Layer 8 of a small transformer language model trained on English Wikipedia (12 layers, counted from 0, width 128). Numbers have three digits each and are written without spaces.
Take only the direct path to the model's output, skipping the later layers: a vector added to the residual stream pushes a token's score in proportion to its dot product with that token's output vector.

Output vectors of the tokens that the questions are about. A number n stands for (n - 500) times 0.0023.
"ew": 510487515451414540553477567612194323678384576562523484257483692401507348529347423568456575825466527531416148580497488730573335402572391520393475526638305629518736473524478106505577736541645561225575759504424507513756299603573565518327734610685613819679599622544357762531373463416290724324495551637322530466572327306450591453648717642782563623630433559471398322594707516586341333461743
" had": 551524473662377545462309575644602512448477399392485518469641414420382361733285386587499388450710612455720465601494388374605496451453544410423206363304700601779473376573390461509463511577445457340462362397678575459535510419428421529563612366469380593516414381462554614439421313550582414355412713697671565291517479566396558619656585621585415630554551728490434470468615461192386250414584
"H": 222616439421468505402232549451467464435635541566617465401569535309556384504515726225712476351516528450511635541528434451463567614493432235550506422697612325546620437584657592503599511432368639452435653594642346449597600543610521595458494572550553635508290583558439335656547552718416684527483622442440662499443481658625477539547392518485557505439418627478713613496546609445461297506654
"est": 377562610324621348623608509420363306708469509522362351391481496449591187593288250423391424493497476505388507696498478691416359535485502572530376448701411677381561293419538750506455611614480362597522295149500243644581593558874307511410702699236458532647672578373378362350515310569578587521583557544406359580353687279297615318620411794707507209628390568245603593353211559664444530192607
" He": 597537595562415390661380510611422621351399416476474496478477354456426489557467525449604407328604560534415611396563477472384522676471389425319596564403697377453579545645728450510480564604397467385374664635295534416413616410632571622771317510367345678425486543474534334620388375879396549508438581519757449383501447474617444532482383683595468408542644596598572740446425474493563425341718
"M": 242460457583718663476270557389549323538620633439750508451697459348553544517492600433649494591488531540447572677559512506342571639414214319507551495666505538577563517636589454498593432422410600396440471463708355562494478578446437454451600482638517672464605633480583453573491536698370474372502456414460393518366490414619528456498462501407562364253575435475671563675634557565422294448406
"W": 354542349223450435357230691382512440428521410318659410417632682510537474657460529439635530652527458546458441435614519588418424576349408284377589556650562583550588643475706401510617488532431632352422526558747378456667422619699508521431650614654304859415446500370338445694365518819500643294283564502494548395405542415634480457420380498401659502473418577540651392513583466407444244513635
",": 449612367664399476467321525520482527624392317641253554606541436494480391373594685482642539516535340567705666605407547490597541520674561604433598319546651383522528528430316447485470337399618366549662490419397574592498415524265566506273520621541460415367477493372670413429498438603611487502563460624360363465573474454297604371420633419490754483538529497553567546357575505444348497417428
"=": 289142607360537359529529381523323231570761823584726379365596651475488824667507254374621613634627549290562658533324269510586420778414519549377584527592500610376559443558514513511480519500542552407231347667496445406679410564641446667504406462523518662400450635502411477534392332819405394439380566470620583115584555758536425240419385587476559405141412581235653512827665659453391674631592
"ure": 535317825434876295737362547661486544687496685412505407248518397620404462518463588319781586519534410744676442470567425449597394696701496762541415399514711430600589741266401478505487449605283381678501510495340332620611470662432382559706490500967773480689320503632437480267445445416612474463476162358459394548525351544734170615409449544449610433537611817360614661710390471672473515414489
"um": 459374474684496690688470730678388389736599736586414477372577596191565738399514324403584600486462365368817369625379370403648721473435513493372644516438434499518685557644366413506638636447507606749616640548557359616418727779504455470418481655564312376557533584728471580449538505741596475838618490607391428456520567403405395629547634505661331564452565379510389546573153557644350257403578
"eam": 628440641708538337626638587507388344721460485337525468243341414578521518573268475412594625303550650437580580428446378548234347740496275517426437636429439518341506411429578659510624646364276751485326511749633435694808647290662314551781597413325366610406375421479238516434489737435325515241446608646412507336341585520722639457746586458563428625652528568580595444429351339574554469576570
"ow": 541389543409369557669322648463591389600691460635402566381748515341528347416159371238613684353471324566616268662383417283588469460365344412499298588503345810614541394567379473508470707604563469467427529649715575597576447502709341641459684550313592197498270616339592487431200519221116531456704368693367455572488585456410420683662528433429685437544603466434493409734388300519348380398753
" are": 619393614639856352667337442556636482734598643516344477480469444298287444524390321571517440292649680695454671664620386676505354614457549373350530530475595627759309662451474505496492473543356485540404413507567581473535340265512464423472533536351323553540260350387516687302568282515539458323380678419488730446516433524512372526343469400256607518380257666424460692577632658304404468520662
"é": 624361689385518581389478643688464408668480535378497561307745431606479613515492457589487551384497496575488352406470514518518547344586296478355470469491468715354572472481520499496394366505761585513554277547388190714217789484657542714508730326400473573471472445585324359816394552465591396430616296457716450382664439609386717506308624680651518580654523563230357479362437595588300456427601
"ort": 469171289713527407572380823210621537628685639605401355324634586496458485435466746246413548360474791367408347387494546501526354760445390253471431367685381752628676361358655399505481619584527673554486553630652424660464468330453385395685521406449573520507368470642584450523423502398529611621556451718642516555601355459359296509625456708599567318376420734288463358405227448785393230564720
" J": 530451499454269470678614510589592629449436342561434552561457298575464533388341623365544443467491482555378601540445637444416557570433424699472539412504383447486557477592452442495488486437438564496600445534456591460517528391616590499614374310707568629424705554530517425320662527629355404551439698451566369476458489399615639593602375540513525508559547493573471472599654614487485407461498
"at": 502152685385575588360396317322728311512382451504353557355257528489495461619557376228387742434416345410460527332408512692408393492590509747549612390573342408545659644552318540496531371597488579374565494282422319425329428569392347499437627522518434447416303529339476515491322405297560579640697563290565541523582594388475492701332523630435402610371612443510503423368414423626429320262529
" was": 613588401591450539430511627562597327491551428405466533503546394540432290632359478564475414479710482481648475677525377389581467596513609420412361418279646604729553547493393531494482481485492427382540340365690545489481366500314513516631551407400454632465561387387648559447376426472590418565420740499527578358459487635479526734555569602549468747647644699429653556307544374279356392477602
"fter": 652584621538582411565388488834618484467520427332696402446512364470461630539390768507483530557700633198875286570452387579478381632574192387520356487367549555454392691574524356511368492443255452650549342494549395532601408587747346587903413393644593540667367415504370430452471638862536734596442357696413561312404653651232391529730384418591311281546511373238547440553477278548483170439570
" he": 531481334544529348496503446561310542359413340455431477507473342348379435483621582621610522403657548389470527510422448459465439446615488545485473551497787423456403470675681447503362413751402342505382442542547592406388563447512395470577411408568346562489412428422595361405499440645450546539621532491530571271597432438485626619546561675739682608480614608518590559385581380573535448350651
"ies": 721412586583598463570684500439498264546572456601624440302590411626452376649396442727317270547543503484668671410681512543579429421670353152498463623607408522713520362622456463500711586630364698638457485325451315535580561429934301679676670273306376247414394647399334663273480435476229474456625206550284363553747544461298552548343749469489450619657475514685490384704471512357236393647364
" that": 556597442550693378480557784652185511642758402501528417527627490417325675649519522381597596490606462551561534556532421522516576460635446555365434486486589533527417594456378437500521438601589392675492437339593556395428422128497392400492558431635257410481555401489579603362290537533508628554340558616438540266594290433266540435666551551487535519455517516456536358581803307638397234392714
"F": 354635633357574566400248623497577491446608526452652437477725480516570610568423422365568464675508679599591400525582593596383614518421296297454454381601650424568639560536701415497688369445582652532626423625704223491451545629481412584484508313613490512414449539480314357675420658638487505385511648481519604455529604470639490572576291562456626486456462401510637521473507511500397298396565

Output weights of attention head 1. The head adds the sum of these rows, row i times number i of z. A number n stands for (n - 500) times 0.0048.
o0: 338333424485480344465288558732614290565576538679674547649529506729505716362535443477813669701482418577778507585376521614485625332687614532505445493486707475472220452441513459593440464517626577564756507444599560657471651451530386461385481567453559374622551426397646505211292507377538602635312563461320465322502366625405529692314546497303396440450842619426569507660544480579480312625475
o1: 414392517455716175384596435461528695494565751574237555476564377425517594510638538510411417531552528517501378606583428505509526251613559712511752214490407608519413626832440398387461325560628499726525418650241549590370359610424661450310395443601529389460411552643620245374372466568459537693611447579508415117389570655534519402731679432474629583345303416559450404620443555514561290650640
o2: 211442519442256462531360527606219511515376742394400532533704792315523292524687301346438411614705502310361602625557741339532625438576765711481458277403445490208471376444507280426601427872481669420518436315388333513524489357702737507409615430600349600423608443367618658687457341287470678546566210417549222410645368531503192501342420459551441519606492747179436625464729672520332316529394
o3: 573407560648481547629466494604407432445613604665495274596541551611550575662550295467523709522518736569536579578371560389649332378458512414500448439513444623349526559511464543303635559277399433418506454810379527533598327360377571550607591474491405472613381528572476343750555639175534603424499611412461513286606684495448436501470800320508587463495623486565486416363595429452687477262258
o4: 406747591643565370628478396601384493377251298654618341357594724553632413613500769541287292611221357564447501418434383289339501668370640559569507725384257412723288331489500436681326465437396572354616481627454151263594495456412517567529602627331418568521252342517477348550554601483265347708372717588543459597519613565532584344577392327572373510636498608627510636550575393131710705329564
o5: 541403556773486382564391478517539489565289628585464238580418403408706386465526607405530665399677413569210506443584437486520332579676597532444467432518371569253454349205624468341497372605608622504307708450633648512536546580466595282477445693585575505550465436408416591430561469330444361530439815195482458442606366491710371730554354495389746501365302752535494796525397510565496597545334
o6: 642457459417564421477525364562382518335474540575263299578374214834297608455525521541546456446661555277479366305487601551376722411565556397553437463452397397508286466624451517432469508553528447621516482532344531524754553412500709408405498480602515380643527396473613833632488604493469592655207346501716351503285367654353565654634715436518356662297613449541439625398372432513402561464440
o7: 409513601491597606451453570566554569460344545543542463515460519699257686321526474439602400555380511700509481435212438229570500484367431569314644603624368491315390595552490597593456391533200581264373550348431417585507410355618665322807559695453406287398514462481535244384379702532338442584491374499700476390343386454341452608457565652577436681545580321544715371516369531580668400546514
o8: 370733477677267543405467456325439745490414292520550351304598392600275534516716616704577616400309534491510301554260474603657508487691451455400572647367329452626538495771496489680555705728330405258381589497446728453543530462541487688491295174298565521168599498583296472619592655539925432567496649660514536397406539554683708395632465409639684573715240528389525445611219535574590560379377
o9: 559430434493574452445469417379739487450678405553430577414434369414330412398519517447735640407211257595386384484654693647586500627424433686536535519308446531342390684487594685553487594538771465597437541701514284564465314478445758651350397467643503378363487351644668392576401475705219533616373315634251489343292634521513601348408475260598423477418585414472357627470497317596577444395379
o10: 502440450422550318367465614421285409852669630492385448462496503540488577549334693852295283646569573396562749609631386738620695692510785830512507365372460559263383171453486578528411721540485555689435460402506356401611543587491491350455672576487311568621455481466490801570403414416147770674271526426458281597534317473723468725344344639437479476580314504870332685456534665500366695479385
o11: 351394398566600633615383425343460494630476599522458611467528549235147515439453616632464673833546577523543433511413612231735642600159590366571370462282569552667625507474314684441398495688280795269260373438570468612686435762559535540349757445719226587584383496527403571654580653598485635386305350422415545463809461530599475501488640480534396662240509301399551426594560580596444601504349
o12: 526425484558281467738330602448458656419615466660669726212399705651560538841550356726593634582464517362508598461585454507394643292605379461428343652619830619531502417380350574485446339636459609502456533462511589475427380377697598572548480296453487484452426432334133707316555434651493334558368350590421659270491392548468423410670567515496618464626594530657467600444662515610421525251516
o13: 614411388710322577657653751509482485533657476385193581413508600495386538562419571693437389367307347541581546554714521292780772569546644575462256539515334604496316701338404527438712407169403337474440543599300653517700479488523249572406368648228502271352536322643192521299545613617405482560519485788542632376621409529441701523553365468794332418484514168536682466373749520605679508429381
o14: 504218423564327632590731544445269545464426556480434764640452445363543449408438383799176438553595687461427421344490452582521591400413548435772631338396612381493383596490517233528619556737437734591445257699531310584382467294509679521532209472425436601581524483626530328440444422354789520771549767363295290455671628502519699359426458409686539538624607603446395601537583613385582532563398
o15: 413634656610423393608469187397230567459624534565696286495321569427448461485594544378513545269382522472345506500663540552394356390592600475504459696480624491480539377397786536683203529535418375660482595460393426541501613449572403711614562440595544463633437608427642623535412589547552600704510524578259661606568524531356795522592589395460488458549479552410437652576537700624485688531482
o16: 434602520657469463397392699498322653586504363447429601263310629599565653540467615655291402672745416665456387708393722289537399397623414420571762632521447404565675597721738409425541411262403165461576618510663599293515554565545650421514265348347695370385484511129668572475740544606239809352445496510689394653591653630478524608643644400590565469558477377545286522562315472365599523530302
o17: 469483640701239337561646822694404293590484462444336478979505568546490307413290540455306604624585817507335140546432581347386310354415368780478419506700489422524484483573797438188421325776471667479446318586718345513418516214738530412686474366475583593557238291498454559515623420535732575364639697539412387242532679357677535731592208527717372876264423640581537461500459314564325317255576
o18: 527701339661557364548365514278514361440389488619340649777514583558478600571385550670489514461301465587477355587464595370470437671761460459535481454482449598348459439432679454257677338320492344522589520302687508399384747600525418532347545635385370557376600443261544469373371566517441691514519510609380622407365571547464604463661613615449412583570441533536393507386500342474773543399499
o19: 393639303293551858411753429520440566650844536416572567672467225285562830435341532394409539693465491328698549638654548431517731456431489449515576679545630593418642573590630381204649554304598640548335534523406384447496423830564540417746616377324363564700526375456387527536423590620490616366369506413303554584187396346545351625587402413563407474090569549604715547654591589445452272491456
o20: 649358612780343445652382553419629635571382182426556516523699314748567328497565515455383410649423512387522359539301366266392730547476186412618455444812645496553436401510438493194298439602546518416528281166329807593383370499314430694541595400638175580492633634437461331316503519568623718385435327669453530468462474689316516617373417453561389709634835721629505276400482490524452474426564
o21: 246337474403480582565404653175466644816380349812600632838609622592407669483507689382477621524180537620653614464668434623420452479311558492825470668523355604436482444599515630313380556396494514460472548444647408335464426504287683491413429446652585467344316460498576500689402679501351249564213673269584469578484536533663559593752811580517436521595404342569442469494353557557692715527303
o22: 539675377537592613386642316573454530414451491343645487752415513661510590376550568560492303543111489425563299593534429506650405440319642458659444664268560335523372417460736360357440844662448561394600578444466633497596450442640589887574480294367731671541682558640641436447593452653422339493766584503571520431721513542570508674767579410555466573582630616156606673295620766396434559493488
o23: 305463530738709547503674593445822538588550610617475447062107593526300492561878068604525259294467469502406804617696700365468311430504404426434588622312254585434411614223303573736220472658705683398479720467451753480604113603517800392561706451689353603487662568587621878466590281739441359534572482602591402552634366423414491235540539250406649405640542594562401418616621317549565466440650
o24: 597590384612452545560578429538498701350477403383607745431516429342506604395307503437494151531718288338680366624568387479732648362394411533365127288443550491424464444472374749642479558495509419502648426477680588452506648622441492597522444402411719506426611719420500560698352417437399673529303548645534551359407536704542355682563567741526216545531542721432440567595552420604394375444336
o25: 673429601496449468575430378553411539302608468416353443622329580123481529475604598586470603455477475639239544617528561590628272547376480616300573547528639390524282551433433313374631767383504447614294534594493727299527329349634347452570623526309383386303387458451507536611296668569594559537504670457404751339528485355707346464456420400318630455491337629501619421599315802423562508164535
o26: 568520402439495499494301359437569430469438583562419565222215632508560556518428337724498558276568726494582122285619222565601566384554328435616443392670501495486533268604573262533560516276540683805546390350427387434454361573525740591581368441526410702440516584534479327657486499178412651405521543499520535481239391551445627483570659504512481615287535442550592736641622644571379446567483
o27: 496339474344743419297612140367660408421533558662458627521415569497679324278716410762488561694330416568357481702476595447658552675453242643459419494543398255670539451506397566494464628310283477505421395643409284367784620585401544466422384705449519307514475620622719592752736469561469158632412598296286655411360516416577640529425438544523698428228331464564662367565523284482427761680454
o28: 366672381417560346403448608235737598525494340448227560651516408594418574582505590528499458659659505601533047622371487284508380331531349415551432380466428490384565534183327463173450700314433432645611613386507581575497443624726381601550563452507343618484489701272635294387721488532477515523567507365377488452710636840422588518477756634600374526313354483551517571343772612544651505322315
o29: 597298599255350549529431738586537652449567434583600614370473488444551506561388183536688494586679465555376391348337704535420472618466409627596301279441568534465690402610454285340397616498758455447571448607614600476314751661482528754365625398541424477446687400519300456395453738579304709574291607352570618579554479209340382569527480682479467420313679448508605517541778154625583457525423
o30: 532384564386419512484619555390507554643419636549434536755542443522615858408449473716379667657632650528520569497594614317506782367212582468511563608466346543549567534548376645599639575467623558580539619473218477360654531618403542558573322488597584572369527655677565480510565462800390350441450864362267480737422613584504314453464475630465445628465530524601461358504312457484481658804310
o31: 624537581516385775675342410832582600259589493474473793297574665431530557229522499686653478345890567581433456394454685616640506648484623433462347651354689414670825544627425651277478696799500637161358456514504432686429467508435589381700243294368647697258539552334464598447583766325647471387427879818835457509530463476714637714599638630679756507532519554481544326516336536420381443391625
o32: 286345442427544223567420582394532644529640784491515168539283546681684413325482436449522324741538426571489626641560329496702467543584362439523418702498553516406605561637513445541294675368394543614579424614343731617408482518508669824800415585307355225682364433467442535294494471651409390725810589702588330381515692444313294414348415672444348515313590387298490546438568378544584527608419
o33: 459564468616406780495417576545590349486474807185462325609512564519564277566309404432600416680618446572565228511581558134463498523708626290537579599417321542385475528528409604475608476329620376563501407586475404477452455646256375509433287144476357302436675357645341385654381535352576444429605709641127665547309656503558600253434332605548757662435461398578454460456502518647525364496456
o34: 656537439500483435389329552642557475492298477556513654400572627505463331403470439593381427356465483453525742579704631562375637404690353317601644388439599405456662689280328483502304479683689457382474469579468494660471441614505505358517386443420650652526625592426688447597537470524818548725570519619670507274438481538518624384663594692503545528429676746543380518436426343552382559586702
o35: 453630469243673388650698524445249676423643639453456562522229535585442597672324474386806652557283508443522550593460548303347416684473363683325419600566363348733569542392253476101503444492658400537538505313581745146626443666443598448484573418640398495782404636529247700360479503745343423456444617459501501497624469466257440387397485675771664158451675444496480444750563535593328316463677
o36: 555289281555573514485546473498419512466352484414768737407608371405564632544602518453543489800646489448395539592691351383566465431619518395609588482558626745353499365462700295573151623270444336491672753609451601461323364447411378546541723523717437408432611433580217437517370576540569371563578478645718580756543489758356599442768446706342452543667603309497411349682563540470536361522401
o37: 401415692438532248423720347551591434271356745525794366508654325535413558319407432582473579752678608356351483365451455492385477692540860449529623428581774455708633712479503509591656378412573655532380414569421468623397493586525612875313538699261557600502561464505583458450579585369425467486481420569747592281543349574443385390386443643361487452772325467441656482581600603382312685408505
o38: 489444624718440535418548579748601506512339278646630503505483524567609672431392502593293584525669498348753640670499554545439569549362388288505351696712539491403767489493508589810309379523788479456635472451412401475550582339517387511516441429407498539504536446346555452340475641541486338439555377670380516609514408624512766700666534375702498623356772627772711471482497285561369291681498
o39: 789543643402382583590349431452286314582279461524548428426723460393752449556462635452452501598307461613388446393232481474533661580508481386454472396554528512528423163485493585473525432604492554375669565793538625372324314462536483638657535361581423396464471322624273386324429446524528360290544594721446439653596321703846564317524671545552344487594535305622695600328281556417843521532289
o40: 478450605405352380461444391581422344497553392462382331533551587475636452558633514425481412409422526467644537575293416739554365774720511413483403440467711494483442392210531507270368389567458647243477451658712461575650650681369686655724565453594566431697526214717470607373409229209627486528552519461588637550583583493567773507406648271617667513725332718418402385436443650689278684442462
o41: 681592604565394119553577568702483500366244389583420589649512490485211453542301390406562693678271529408686365413543509655595422320628549409368493491582513392699375403366298252914660422467526437383548619428408622605494646437482556432484458445286654519509608651336457464716660464369653549463488470446505631559602608490606453509453712473615582387362475484485491478556392581368396793333336
o42: 420364282656600570356623459426562422541379466391316499769412699567600325407448308577350601473842322312428475731631485605450485355426426090677584559500667347572640593385627375519621604602312428460600485348659538676597471690513482506421461677544564609490498643523646546417516576297493468366419712604477515468308605428493224643335564611423327249459477475559575395511503743480401469367384
o43: 475508582596548676408510633347287479475561441320513524621552493383312444409639620609479475186533367473471387335493552479427369494629381396667377562059500599399464434479606591577571340577478382613553435571496596495574544510548491564558533433337672627320585400463502443733481667290631534270370623774564560433613649401668602423566375529587621242381456571851424569658618476277408470603453
o44: 574577441332735630605369408375346591573711548517316594256509374561569582503712422497475640437384674499392624410618531453471470549357523295284464884581442317325568515269618711454560303574522579463343407506735395459695409384288678496411408565334405512310388552337690457575500718491677453734453501251496491349506550610561399412555511563479875453485278290238746471441539626430646611543553
o45: 453583605462390578447356730518641634506633502457414554643383379539429647439449447639466635645478037690663574720255712275472684529535427488495587448642361657719419532594509218372780536549570502510448503402655539471669630456396482368483897654508506433400498516701433603451377298704368461449633424704486400172536649501364477528440396581655725246508345523420715685640372466562468493516569
o46: 588548352490408509553444570603487656554505343402523683404299322832492179390528509456519287565462648332448635603423614671315727384465385528381585370121653717535673512467632470667390349703499497405436585598716626361619607737554497521541358328622702493469638587482472647880534442428359337449645502590635450395493382395507405649701672620572411669704462490651422500369370359561435563501575
o47: 538568700385523827568825336622570556704633671545721438467518470411359579630299378538474384594490316270770445473542507561480479713340674633286745414709249545363301454719167583816393811362591398178292260568706514595503281520542246509436362442655519406563306587646241562399625503232592441376364499402550515452409663598543715354481499145356369371384607590572507400535491551497439619602534
o48: 312577528322629817284402582307549539365657528514323509505606633551676570632586502504187490458433442660559379339209457427584270751329532288601643366302418532370580399493573465806434600556509580584488455537533415706567376379485305320487546789550365227275706443390562483644467523083495455497509617673608558668246521473283385418246411565354432401298272496392630550596633490482251370405478
o49: 461569384554516570493484488454795616380394480287640670639441513736338213396588583418440286229572552678422511625520620610409352366582369497288398490408532203630647414699697463474597289621658408636556593415551643667408561516558520287784690474593626391456441641585470416384560378572557488684728442470352602358756512542629655383313662489360488600592426585533502566512568406578525426329320
o50: 236417392528496641518511370577620515329678587417703474197210504606759390447474335523650508381497496789465632576286460594617381469542257598550416419563452509654703331450481389313342717330451214413657341345562564385348577610635466405311611390231435657687248636674695421752394432467379702496691546464462477651785508491475620225400547365203560550512122546399502429656423602184352523555219
o51: 348599421704437372732440414295573661359434637652268332522468715383469508476532474827302650458525404652482334571531315779527356469415594311451647542637561570676540284364320539612415436568324733377657173580534414569471423455616221553345503478607685672397496663383495588728541331704606432541531632429321545496573736495519531552595453311500635596527478392650428679565607307776665433546469
o52: 506682615604483495729304404692505362763593557593357250564680554449655337598331554477715761833514593515480625696476243697552443495494684378302452543553229207641585202212305406420478659562194477470544582392571725555494605457385713408451443496453521247515487496450623569572330345573260475407493341617558447434454404411578469439110418257491509331456431614365443412455476491494441317462544
o53: 686511527554482513452816345488625546458386495650386434190534282718372467377274331523562425537497418799555645532810601348575476697628311521489664595581482535437441426782676425625680455577427541393419684609386404484666281474382379670563636453583423536617423517603644024572613589622360383559575722842390478694275695534657295409492441420350476596516374611495674608378469592754561482758737
o54: 717458561476460512371751303506451581508485221371226469454302700438539457194249738661446236530432240445572716348273520672474360548275640552469436420403516565604329626410491271444407681383511445465745448751585551649445427599693380311221645605368567437441572670411508521384450608461611520350579529456405546713310299561611438487436621476339640415388497445591540394389330443765467441666578
o55: 379611453510420473371484594644398467453515498482315456547293367672335594337476513463601414598572434468363397659664241623618716224494238410236320524634542302431497526682430446328554816389730604381459693528314495474473534708496431671345344504624542555400467560292350517560323632384321385477796412743418463537688402548315530561555286413544527657550816441412445383401476458605584594506416
o56: 415457532515456376423257505497517544344582328321416243576638409376459559710654342452536606327629567471540466452555554635655531452500380477693464463462632285542626620675522553667430534581721405762661577838517187490781470316720477457621208583145542724499475593424448406504585492457484694436465474601628417441450436417603508730421669560367389424612734375666687414422437554515530508601598
o57: 297574434486561385190319579590584401395605407547560439563583575563325585500612371786491578555667442361473183450473451405555282404297497400563399325460418599372538377458594574680301565514470479382485328569744400497469388615485683401366562105456576572663522237752375296803295596525330533574651595450557685613358500700585665439516457455683602289476390580428411389233488555501627428691540
o58: 394454548215521446657266409393563535638602536404362761947692384459409332683329452389557624482493568531466282591596288675243468501450479328604347562491604628549685380433485526414641310579420597572552637560552272409577179702558528559606632395477663723529307399525667284732502619374411604521435686579562336529493469745638499656474554483688167500427485720453751612451463350575355177612554
o59: 455503584414674458568374449653611362461567466509679430517641817564503583611697356384533695283390475554489614474318324452627602552628459390373435596478447385410449342484624501675477496669472639538583453553463345461400574629659417296522351303323539431427517389388403395547445425255569632474379473333409509457497453384519376533436577445538231542632293229571509538878494622573703664524486
o60: 651370376198666354618455577528435626515502660556593676658669507687696550559324202517422279530421603654366340338573459429473574329527430654537637728725530616420569681553389528299427662450570390313288535634294387598345403590640365444806427453549631605488560427480222450833579692499227444579496670611394359477401650427452575339502603305553228598374501255415509307397363366784615537342608
o61: 639527637452318430621279508684625498530653663496312565400459402416523316247390732257508286448580638436363416518482644780687495457581436455585436552565447398701606830500288262362341467740485295419781517333355505512454489629493300622663713455439458558393488452722504601566428369511462425477419462575057280775468591309475451451753536478533391652721491359552529536634511373512391447493554
o62: 510470194784360518495411665647538528493604475516436439622718579303640670566620586436581567510454425347718656648494500724632481539584323246547622498624618232726313344473355484814517399642470641484363294338396453323535489300462434671379653430534652535491592454295480214504474566537497553393391489564449373616400677485446728321426670524556878694654579440438612578549501590311375342299389
o63: 313555556424528569245481437705622256678528361422657560388338376549673340481321648469401276745279313632385521383509402302428702561498430594342472535503481402403580458501376412234379274388476455567418403495437516673733423585461515549601588320679310535724551422318493521637366636547388429341415400584655414435568441507302543463442458571326296614532581359422605492648550333444411496479610

Each question shows a token from some text and the vector z that the head gathered there. A number n stands for (n - 500) times 0.0071.

" com": 432421901364420750306384477208543409492360582464612681584728475557432265625367594369434564355728467493657452415562643400540652771713380695730459664517698645603280479322246253720683361612562327
Which of these tokens does it push up most? " had"

"e": 505364328399569336610584547317636372577653599365320772443521755391652502381479218780559361344741573697622520480357556353782492814552548639366580555761495447533414656534432429623327540682580743
Which of these tokens does it push up most? " was"

"uc": 666408505540453599512495403458467524537574476417589498658605542508480383448529490473638617477472553582468622544487441487552412530347462670401456486553563438531391443537451514497466550432436590
Which of these tokens does it push up most? " that"

"b": 357529404604585591407517506461310408459564469553650619664554431560579344402721471490560407443623601607488583544428404598625549612425545517419499446524584580659630530535378502544468677496511440
Which of these tokens does it push up most? "eam"

"ing": 496482544516534414501539491552488536452543476458618624494582587438496510481557395476519554549502521544445705351378468486511441421435539552469504346475537418580499495549471511484406527663516647
Which of these tokens does it push down most? "ort"

"ak": 497501392498494568486545478455420519495487499433569616579573629584632444496601443551573493510587469435450540509551425527530510558326527537509417384626445460592505439628434347532439584550496629
Which two tokens does it push up most, strongest first? " J", " He"

" st": 378505435564553588304531592391304426460544410561694681662637461547626341447737454435521391430690666655554492511387409497648570656436460514475495467552607661716717562473440481625512648569516429
Which of these tokens does it push down most? " that"

" G": 421475399382405538454454455453444510529475631381512612591634684517601296457396622521618580438716211453560508233517344462484592563457500456610354494560477470651376404562459325546392610674504663
Which of these tokens does it push down most? "="

" s": 620628502556576814451317272510457226415431571530407590535779402598449366358713614553466520543622689591440609584309361584643302528274572620438519276584551437560560586636169339532445627464453540
Which of these tokens does it push down most? " had"

"i": 500547508551406593514566402524397508515462538469542576504579518512551559439587441573552532445570507493525613508450396530583484526435540545476357435633472469508452519521404378521417546513463509
Which of these tokens does it push up most? "ure"

"6": 463463350342617691324516552384552408425301582540446601599598418554548375567538567523632324575587440611472590466542522537582338418470637437542455560675642504617479609647349517611569438431332441
Which of these tokens does it push up most? "H"

" The": 530394484498416582396387441328487587457433518397493715570657507431356359408678429513566586534629555606451608502491423460520493702456486578442432474463576525604519472551408433616550508548451490
Which of these tokens does it push down most? "é"

"ver": 520489477522446603455458506509413433465513497478529518548441507615484459495548423455567520421574434536557502450431415515580479509492534576443405450600566500577441491519395490547427500540524468
Which of these tokens does it push up most? ","

"\n": 427430871364421745319374462235524415488358576451602675584725483566441278617370589392429563358724478496656457414569632379546626781688391701724447647525709640596304481344259291719660381595557352
Which of these tokens does it push up most? " had"

",": 715518674505245675490486395425420437460510546539470530583660695452567359401568449464571513405631747591615477599543428460733326699305414703409382330694621397470669407637347306442465492690716546
Which of these tokens does it push down most? "eam"

"own": 615388450468514503546547492324460415562523561429407794480641672432627406359553374652520515360791649682605555470459523397715422786413507660362547461731518476501537566522397398579420601630585645
Which three tokens does it push up most, strongest first? " was", " had", "fter"

"p": 695346411495458513616547447512258436543409365510391715616592688534608399483603468470565565449670476465547598428435455518487462546450545582450398415561467509503479460591472460665443568558520566
Which of these tokens does it push up most? "fter"

"el": 480554508499519667522383555365581481450385401364454795639796582560430441336529554693546298360734442695588703355303315588640459514353382725471636397504650379487354593687379324411470509699396625
Which of these tokens does it push up most? "ew"

"an": 478502432567566535438581544495316521424364393405557662548677541615559497394596440608480633543532570388474583488501471591461480553408544549500433258593449454560642443547519329568478572525450623
Which two tokens does it push up most, strongest first? " He", " J"

" on": 467674327449433364349290473553364367574469487377634332536509596540553537404543669454495552542517684513526577624500533720367492613420395398365603399606641468699519530744729330518635498496562616
Which of these tokens does it push down most? "ort"

"es": 595435391565418601466419415418521521446487454505414554514646668425434450427651496470617425509487500582431650526459494519513454537471493540434475455538560444521552490589459369530454447598552564
Which of these tokens does it push up most? "ure"

" a": 554284455311520538468575453444491340476471524525527457508543623249360432438573458333573552486585388521559623402480452575504562466501632494467340380464394313557596316341430314441516462564621614
Which of these tokens does it push up most? " He"

" N": 488478497490518510474517478514454498482448491474582635575656601593560496528582440449535590526570433455475658398492453489481475468422494549492380294564408459515526476504407407544379546635525590
Which two tokens does it push up most, strongest first? " J", " He"

"r": 440471553515558624419350413423590464483445662452486549627457554469504389393422561578499373500425529510608494311496457441664560591494580630719319436435586534630441440506408587540531377487545463
Which of these tokens does it push up most? "est"

"-": 724313506605514596554551431517579452640478430498567521713634557477627434492564571443700594381471554423402823428456343652605435342425599689440395418403629341627300307585334524497488565444448638
Which of these tokens does it push down most? "ort"

" ": 627404585626497666433359332268431498555334625505479743562656531482604189371681565664480691492770720632495548474609398396556334798376509593312503402470650618466459462512449365375486571444454505
Which of these tokens does it push up most? "="

"ers": 609459525502298561460469368310334421356595595349399631596697547399667317460510561447649636457646554726519438590422607489504542602618458525333428529660439453524375431497524431588625525538508511
Which of these tokens does it push up most? "F"

" F": 450515501552433605483564369478370402500530533489542705601596595519544428422549497506541503508516495538484593501452485500549479537401478503520429402602517529483506454498387363534427616543522562
Which of these tokens does it push up most? " J"

" b": 603333370480657461498365479255484403473428463520565918638446619377450285428478445596665451286533414731404728411484521570606480547559501546367673596527605549628573434586496428667393490552562602
Which of these tokens does it push down most? "um"

"est": 486470460666452579404690600548379257549532543289750504509577586481365482593537700466668653396648683416492706341469599370283585440559527447526316297454632257551573524588648333561471503377665578
Which of these tokens does it push up most? " He"

".": 664394430442408542601261360403353551561432464390319792486577703394475377408401362471495487528515466688560575431562557452535358557458482571489480233460493525418377564510536634596340363449393622
Which of these tokens does it push down most? "ies"

"n": 531493500760620618473445393539413482481528485443543550689686495606716515427594558520591536369490519557365711427482335598618437568495532625289504432483613384524427315594444543449585612501409642
Which of these tokens does it push up most? "="

" pl": 574468307489461336750662527588524330416808276548632335397753521623488621465434390549460674708624515650498654530258602257304447614360512499629712407390365399486684462676408441620327706535407642
Which of these tokens does it push down most? " are"

")": 604386464496439555350217454419632554553519561512398597601811602515667257430638566491579415569546601577520433540561481725648356734553391484327391293412629542532381454612586471532599395584632641
Which of these tokens does it push down most? "at"